Layer 2 of a small transformer language model trained on English Wikipedia (16 layers, counted from 0, width 96). Numbers have three digits each and are written without spaces.
A neuron's activation on a vector x is ReLU(weights . x), where the dot is the dot product.

Input weights of the MLP neurons that the questions are about. A number n stands for (n - 500) times 0.0017.
n40: 471423368408446456337448531548540565636438528511604508708495453539418600559461321675332493524579532605577616324455516460493371588500590493509575518426422646482502560498670490573576490428546584505510323544410560488434544368418511599503549365369547407659466407557545448458447592521470533600
n42: 427470365720405435519635428617450496625412685640412564622653331325657399370672764593364445557529394436546795543422581381661865612367530630500628578445388401646582485481714657564301430458459537532515310560343396511394637396409636606481365402613380383376542249588362779308395342556583325686
n57: 587459602386291537603394375492515500462524492672339508568535281293514411582346686635418636440408362430511546752424726424357434435547489708536577762550528365570606558456516581422446565579271795619217442375611416379724547649809373439409467540440815492675403476226474432576477393425532410511
n67: 638574839560871768422568566447354419447292251638736535395511595450638473328558651400508409546489316484412424734534421524384541672305694442371585663492649207827512420520611454438654351464370573425607521459315438504492762475249710455544453424307392331445420555397516508416395496574594623476
n70: 381720657574638603186422320310409420522731384603351154518198344599369636561690607715581459735463534504561421606467450735445572447473551605124551456522573660344386730619320496517641412522701391432200348437351458344721441662320812591443504486633583522416500281357790647483513678482639540535
n88: 617579417574343420411537572511519485674484451454387481631498407518609489498397475505547380581539485415535542405492443420441655436539549412533438635491366543493502582630379500517558583494425599493517466383504445506341452572432526504513479627525546630512518384576494507502410399439516507472
n95: 346494946359870436426299562450441326594698500441635416534445554595387595112447394870669598758409575574603418604661313365421248309375743311356098716339545624561132615468522653925450604247401620551316338393304143418701421152685490469484574414357408588445410506123575591522752677455602953784
n98: 561567465874496614466304587457496560586500492293600657792425611297510688576429465375480617358640334879577407523382637550373472775408496519693395535398644412354288633523444582647590474416441489585416476568252585659334673611444619573600429309540296353539451479458420241408620379496522393604
n101: 530607451465480423393658512430514606634344400542503484351601397646487534392455544464780645503452412643411578541718587560461485546469548575495497485420485409453472597480381441503512437594442508449405607762634528514372323539470547734269581442376425555484363429520540579514419545291465450540
n102: 495419574687517787428370621377431496478378434488666529601696452800213377471357482495451471468516359547513714553675405539294849330638361429241530443314662436389740621419267576292764363668312492314357379496619412406779482639567539627626691537226322334456444431526603468587662332873590348583
n103: 591554730466697548339481570443303321550398462514535322651549571636476504479595739472590397428356315643729329591323590470233585806610471329753617358454531452427416579426539653213546529642551486559537423675475456511758425551585654653470427341488669621507407432314459338395523346301564550375
n131: 504671527574623612313309569611736549567358428532220504405446527609518614533613408582212715657431531569375413610560455453561399543711561613378291540468459477484489440638508519332437433423323545594695496399352500291537569811484344211543469335397547496821582392264678401340362525832445480582
n145: 426438421486517572503441546409581593617690466510567358678554657619607541468437431488384418524620646547450579370419421517527665469530577421468341486474296514520524433591549647670457629378462613409349543419492397328414316506529434500466585571615545523557629386469391565511259583456616486604
n148: 471457515417391521533607528494542482658405519533497530597486457465544408440589556286560555623489617658537608522611532558286418393597551801593426447475459724481713359398428633527438535536620526551263428314567476428642586352468492653567589497577488537570539275497670381430460231494529494442
n164: 726545335555416505462357565419522487497560573550429527485518418472400460552455379566614370480438614556604508497410670385628404541378382543581433433452446383548447402546472492516547242718444646563607588315495574404535425500449580531492610453378552592431598556345320555552617543460466633564
n167: 418227177480471684562617328445747476515515595709322322577645573232207476652240705305520750567578644452524633816369582354433500574621624372370305390300520476856429580452586718481872631427444608602646243278616476854454485151414504745676686417665324416550361296524500356563312767328289309490
n198: 127370424676417406504561532303285407763635648597520437391465321449538712464629418552488348472528406332660581604555504329363370458774537810395377558535556579363478401437528430429589361455434434464234453449424684532528405705516469514492656411323596839458503541576383480584700612741500512343
n217: 351296615429859447478527894284364504464514772730344329500504460413307392475582559393353643748512635370500482357428616442496747491476487376387375378559606188591354594569656487365045581474423585556752737578824539725626435454477480412509517491327509415848533547386553323283451318371629431625
n226: 412544353580517593399493327592507623470486353476483500345500470503625732343558685479614500383553418490540770753545738510552452719553709380541380626514577344486617619503359539490721583377494616444527383272525484421500559414486339491517556588567530493380399636450520514347182598549513424295
n228: 441610588343599560328452512765679527561404635544300478403478452355533602560543298328537888479672595422472411423596088604344417686461461395648351557607421552611298677386483609465614293365589825538780434425565438489347529147488464622738500636572580508552426444488365677400520331429379463585
n231: 600664460447607526444484304551534500479495435450544454639519534560531443483416540522429495358537523441445394460672547550477478500376515653465367602481467456513594568570473722557513304573475495624369427416458503676569566459516672635690690536450429383403355461370513494500521600467421478466
n235: 487675566521407601244344424479898500334350542690462559712595488576414568515619328620432551678446403500426306376484569336448851694613372302547384500517393496521432374327525564095512422443441682590504593564461345631543735614424593523549260174478558574655368583439394379541716659398670770570
n245: 470431432605477466518367503359624348460481468524649488561471404486533469340406304396500478470454654617487495495570555646490487645465487629465398553465437378465394560528578599538625367443349482478479653449614540571398522530513531470513423364638594424681546388552523516508450527383583662694
n248: 504480720368562460504222519526413518485405564370454536744510485618373461459447508700584587341401601586390430348588439215489390515604607397639207593357237427323536465669568546730388619442574489442504560439458312452411412644508324524504500566303717604581335527384678396580730554527707666706
n255: 878489836490718438271557381471509309850605431539336733485305266490626219126407613284455564713321806420553592611587630529384737500474285704614500417146211538416282523514371537373617757614352662575567594500468509550662580490104470772760289591767486389482346428486433550395510510570590599505
n275: 649637686672527557454325479695480654473374503466587619464375520469567441262552535701650417639403576385648357251442535450418556358545375627551346610576630530417526416744577585375497445647273477447403455315532425281439430434591466497419424404518476347475562439383617333534463649545757542558
n278: 234296525574538514462630504333497606500803651356642283767549395507551339629656540838547463493461552411360677411544562489405478599484486588537483504356555465367493527473641646483507379517500612474587565406477588457430423692529319550317253329452437305455616361385618220525599577511681500444
n299: 660722529591545476508426607316463244483418306815479400204603640671361500438516910284423860409415541661751417604346547504424772376452436548473327525462590496631460615338619396625580630496310448642652449509414376422748491581359635672512444395487463650268436535471610465179588539423465547405
n318: 364469532428481455419609512344504613660533504555469548518457515498556524519522394472523582530519506474536428523482490438394415445542516480507319423421555448396467513528581424542595442448531578547599523383530589463454571547521432479494507538524540494457507376547476551554559386510532504538
n324: 406644547564622601678653557591744648440403491662465589576653602518542570328422147402522625635417437500352680466427704453393307141481641607323541470548544538674665602562298504479457378386345484553479622469021516276590420777180542371598554545151491564457469636239660362309500629566648500491
n360: 711663420721325520249444355529528594598559393452488589216656252596372661349461595349463584619526480500512646654392576428278599528507285523542531664360396524764523515618434414461577573592562689655416628475527504379627525666380485656613120398618669557407482581321663124512581175575530653730
n365: 325368615509540321536500541611421589497446450573625437379508523390539517610392673485586614449652658419511474387497551566497518480513455530603542655541613375550561681461479544607468382455517519599431293426541608451427419547453380527477601588431354607521676659409392268592590539372322358376

Each question shows a token from some text and the vector x that enters the MLP there. A number n stands for (n - 500) times 0.007.

"ag": 444460422402524516602440524477639459419467488503467663447211444621777461487618399638500524329490592565498343524373552531792492599374465497284544468520577806660491646472512542600430582696679461232546507618583397508519467573459296253619589450457476549330457506503402326561362394434262617465
The most active neuron and its activation: n131, at about 0.31

"ation": 463470364372472664731575536472694408460426442531517568573267542497703453557548446556487413259386555557587281507355614483790612583451592348321694446494478770579564484418515366589386567618578559344509566512824360569441496502457492335532456409506440588194467511602344393522579563481184531546
The three highest activations, in order: n164, n235, n167

"sion": 441334498371396672659504664509642340471499498454491542513263391507699427507594537645448469267372559611587359400261638525693618614534517416301719451541395711587527553348554507612361541541671688335592539678737406505456516584410470266509470447476396514270432498541370409504548487462331709467
The three highest activations, in order: n235, n42, n278

"Con": 502405453425404584763484551442568349480486575507397638546334510625773401494694456527433394265385499577562497578474647471669440479505596494357658593527487751452473491342514433524377651674642488425328486652794369452454475590502292272563627459535445581305435527602383399510622407417230541542
Which two neurons fire most, strongest first? n198, n57

"at": 494511395330448605721544578513616459467411475333366554582251590539679509455600287568459453485387497543383388636409693575860405498341579373375538460659580741413596456386494441643457647630565405308502527575766378540522504536566245180591608596532474583286423486602441456546419470459196603560
Which two neurons fire most, strongest first? n226, n145

"app": 384417475455362615617426620545613478509401503365389744425412550519740448565598405629432485453484591576594449383341615599924365518459427484184595444519582802434585528408548486622425638602612460347524542692619405629532499569450433331561617455464428507190448513449383421571495380390283530432
Which two neurons fire most, strongest first? n40, n164

"ch": 500524435399422530673551505507620410499515430274405608499291543551725407517587402560367454218511574515532395515419542553817487441413531454213729486591565806508562564386535438660341552651651373411507572572726341730459601567507348292687659404447484537275361479651373417446526508423277616475
The neuron with the highest activation: n231

"b": 569420544410515541705441581311623468534435559270461590425344452593708364494627455579400524263436624558563455489239532587742520443472408521269730508554527699542622697398532389632384553680627630315571559652774343591471400472381324203558570422510450509316482499439414382527515438355418604466
The neuron with the highest activation: n217

"ting ": 396438517495430571537436533414626431470475504397553561422395325563753518522578448492590466291392566513459586432443536497658563441517450610230571475402531716543575647446561529617474712679603557439527555703711392554468483647362545334567583400495450445201475542512467171535546458421245535477
The three highest activations, in order: n360, n278, n365

"11 ": 456311561388484572555473579454592409518574622317509538503361448492733575479605299564508389375360508605528418502396441586813614397448422333209677490568597745492506589571492553621452680624574562366514563695782364433506413504390433222678559564461460512314447585474426291521561424453336510494
The neuron with the highest activation: n95

"| ": 503473534409456575525519499625604437453514551399476498554318489532677370510592398520500394417378543514557411580384530518786549415400487400274657481511496761467478611572464433578464779627505569381464534591748452586464581567377301288661574468506498677243446552590322248512490405561232674575
The most active neuron and its activation: n255, at about 1.1

"Cl": 558469488453531604612540550670560302471424584377365699452313588507761473641657457500301417401506554541577343682328511528698434536363562414169726489546518764510507494407549298525461608581461242404508554680606393602445607548539182391472601420587483551426432591508362400405511537530262456649
The most active neuron and its activation: n131, at about 1.1

"s": 397560404334450600691444519377649427627455460430520577509342407549710419495707428579536445268483603531538442489414559506830486433549534522261695499516599643555539635526611365655529536717638599279540504522745343588397453471335445274551434406526427478221518601504373311541677448361324509413
The neuron with the highest activation: n164

"p": 488574481425495534641456596387618462629351454423517601370346452580727360518635491585548453315396655652547533448337528534675462460531452662243584523404576624554586649450563482584466586574643703285528588606739356543430402541431426239523510463465431500137498447416366315598633367429410558452
The three highest activations, in order: n164, n299, n278

". ": 501465559430552606625460445514603459499505524350564553537308433543688381481602457484508464322373506549475452593443497406825489457441454409264655469507439769436511569517545530627498762634659406486526545692768319562449634570371299448556535460465503572230461480525405238542599424434245691493
The neuron with the highest activation: n248

"Of": 452487552433398505650358593507703376480481623498458591587324506589718439478617538624519368245339503516604560584389571579743394497502409432205772439472372785567507512497478440532344558615621564437471512679638475448559703562479439312576547483457365544255446501557385354523493487395261508590
The neuron with the highest activation: n42

"10 ": 456327557374498591552439576430594401515554608354535497519342428508735579446565286583532407381364500609519396488397435589797609408466442363198622490570586736515520591569500550611442720601569592353521592689794397428502397526389416226656523574429478513271445598489426293532591443452321532479
The most active neuron and its activation: n95, at about 1.5

"\"": 508461445466472598566494541615580495507494484357608438547350507426752359476595481522523424212391473556553357551458525447733478556347546432346758436533483733537514595402408395590462790617493325549550440711804248530475657536436398349653619371533559598169515576594384367495504447467243567543
The neuron with the highest activation: n103

"and ": 419375560409459597684426522535599539476521488365479573549302474462765477483619396450524441318375568554470401521408455466713462403450510517281684451516488692498553636510459442600350897646545502395473545710796423596418598568426359324677618417516513444326454501535464276544530479521185572521
The neuron with the highest activation: n248

"the ": 495436411417384523553434522476606454483555512341551525462405452518846462420664525528499496232343593509435422519406464498717506535512501520286667460485554676544518632478542491599425671718646565422486533695732395489394600605377490356558588461524473521293410536527399190492596419465260590561
The most active neuron and its activation: n360, at about 0.66

".": 527450531471478610676562474623604395542473477308572512548235544502630418520561407430460430261345527584534399569292669541738509600403397289220769453466483743505579586441539587599404763548640283552484531658739390527559644552394260354620572479522530505217444539619421356540472397452283582576
The neuron with the highest activation: n103

"amb": 495419421456498655767437631397562439458454578348425599517349586531670431505643544620505534330446556524597365393309566573767502488446433439240717436512524756524559682283517313555366562704635584375598571687743443546343503514423371296497644416556391530396414492486388391550445424302357604460
The neuron with the highest activation: n217

"C": 500487440421440608569423551459590311434429569422533537541172574602798365522554315536381436288475580580516357664333510561711386494475479479287765484604493713514534559469628372513438788585564450415496542704800388542454467594390194307565535459546463505328430529631387419493619478408333598574
The neuron with the highest activation: n245

"Is": 450453436382300604610456589433621430473442518449516590454310441475787473509694547506575530328508508409418282571310612508617529467535540515294624532511522773588555652549543437574447630553609472380519444604776383610380459630361355262406632524522464441403388547539407360583514530388251655510
The neuron with the highest activation: n365

"ol": 448534458396482689682416632458597327490439542412510556385275536626737440488615553607514480290407531542458490379486502576672531365505398668218584491413618729654536603548494498535433626543613663237511586677677250558480568450371379375483557493552431514241475551437474401618540391338348647382
The three highest activations, in order: n299, n95, n148

"ran": 426467477452435573688415631385622478561467605442518659441386337562788472501575588575480412216399480586487408498455527548851559557528550469341582495469542809559520536459590397609458461704584533254480525603690427534459530364336456211626538512522352565276515479442499344533458321458309567499
Which two neurons fire most, strongest first? n42, n164

"pass": 393486503423334619674558584477647480576457540490489574469366434397797461479572517613419402290482602564493388449353599524848535389555530471300602507540590734419537497371561456687515461533760653361467621675710333559445518508441503216557590487602397475267379516469440424448641361402273496467
The most active neuron and its activation: n42, at about 0.73

"200": 661490587455364659663575590468599368505562589375513579587208414548819467609557433516479462446432428536478362572275498534620488552442545350220682422646479667499572540376458502535464665533561354407415437616849416681409432517427323336654580544465486608242406439553372414543587462456247630471
The neuron with the highest activation: n88

"I": 540461438408427562601382534495605454464423542512577517425245540605708468539640539556566386200419572569438294493394532545598474466502497566166738521512513727669472625536608470580529672626474571327524586667773446457467555557299385363483532446488412382252463579586494374593412407361296675547
The neuron with the highest activation: n67

"Pr": 526493431583474631602483532622568445540409569440365637518347431444709490505635418549499263292438520589544392668383566488744411463369531480369615564691589700389453458397484388442366696677594338380433558541719389631525531558560350428593677393521424570357414559674367403474580508481151426618
The three highest activations, in order: n198, n98, n164

"-": 413538520444432446571378491510733335547534512387570524413400408577718435479645493556533516340417580521458484487376495503668488498480458497183608433586638699492577672523600368537422721630555570343477626627727353585341495556263492382580605494461514391256500544564547274544538383423316591438
The neuron with the highest activation: n299

"reas": 422456548442478654757454506516635545537503500491438631519407584426677460420499346576549468463395467484574329589345612433890451410268565350250647481424495741545619519201525486469510626516625213395598574681711390648518552606562412331654666457504442651263394487484400450515485425486230503470
Which two neurons fire most, strongest first? n324, n167

"ed ": 404411565509450607482386584512633526506510512323530526522383426578683470492556381412533422269403538492466519520433555521737555510408437434199683435481531757520576559439510479576475726693577525435483517735761342564492617613436425277613637452441511485134463505622407250554554439490217520550
The neuron with the highest activation: n102

"ot": 477453440388392558619494617497644405498392564490510528441301418522739504557575458611470467322386612627510488466453568573669588551514549573228613417544539769430653520374489553574377594694523517232484568629705408534420516563407486229614467478471405541086517427481389360652462478357273697537
The most active neuron and its activation: n148, at about 0.26

"le": 450407588380510508727432586408704376536454453365452618462366538482731486402599434560411404254409471586518380511404436536868569545409593423239828488479582693632607551479567408502526591627533458275470715641747342593382685465403426279647507407495439512199491557481398414475517479466312653466
The neuron with the highest activation: n67

"|": 425409512435386681587413559572719442489489573496565514532369532413628442597562238566438458285370481566474406528494589458812580428346478436325721421515563729480547589503493516542359749602523449456476560609839497476517546605427310214640561495433463520211448537499317341498549520469305595532
Which two neurons fire most, strongest first? n324, n235

"tion": 454434416351449641670472567474662396446474443590567540502294443490674440556629498581521455241387595536529261542288629475838686547471535441315641450505461752566586536473521448544370578594568590304581519550771361592497567521382523230491503447421445558145441517629421359535537541456253621527
The most active neuron and its activation: n299, at about 1.2

"5": 516532313389383619519473550483669411503484531404584601548269366612770399581597536600531376294355577572439473459404479457734581465505513542184674458538595702546527623386642410611481563490587528331401539715714395570505564546287441243624481530639451539215504579484411388552474398422328537475
Which two neurons fire most, strongest first? n42, n70

"trans": 535410478346372595823464592501621479442588476365341588576430561525749484432611336671313497336340471509502349616438729485761465489538567473216767592559489723540500495366485370484415705592587481267513493656723345594427596459552301333496623489550482553356418513509402477406582460571264464473
The neuron with the highest activation: n57

"pro": 515508500309508529853609538369608375549524587500542570478366533525842526497561492621445479263357422594554466484441495530647455502416584505284732479467396731479516613344509402460401620606537403258487624661853370528444525525463353380573551459437446586244355513519425421543556423543231555461
The neuron with the highest activation: n101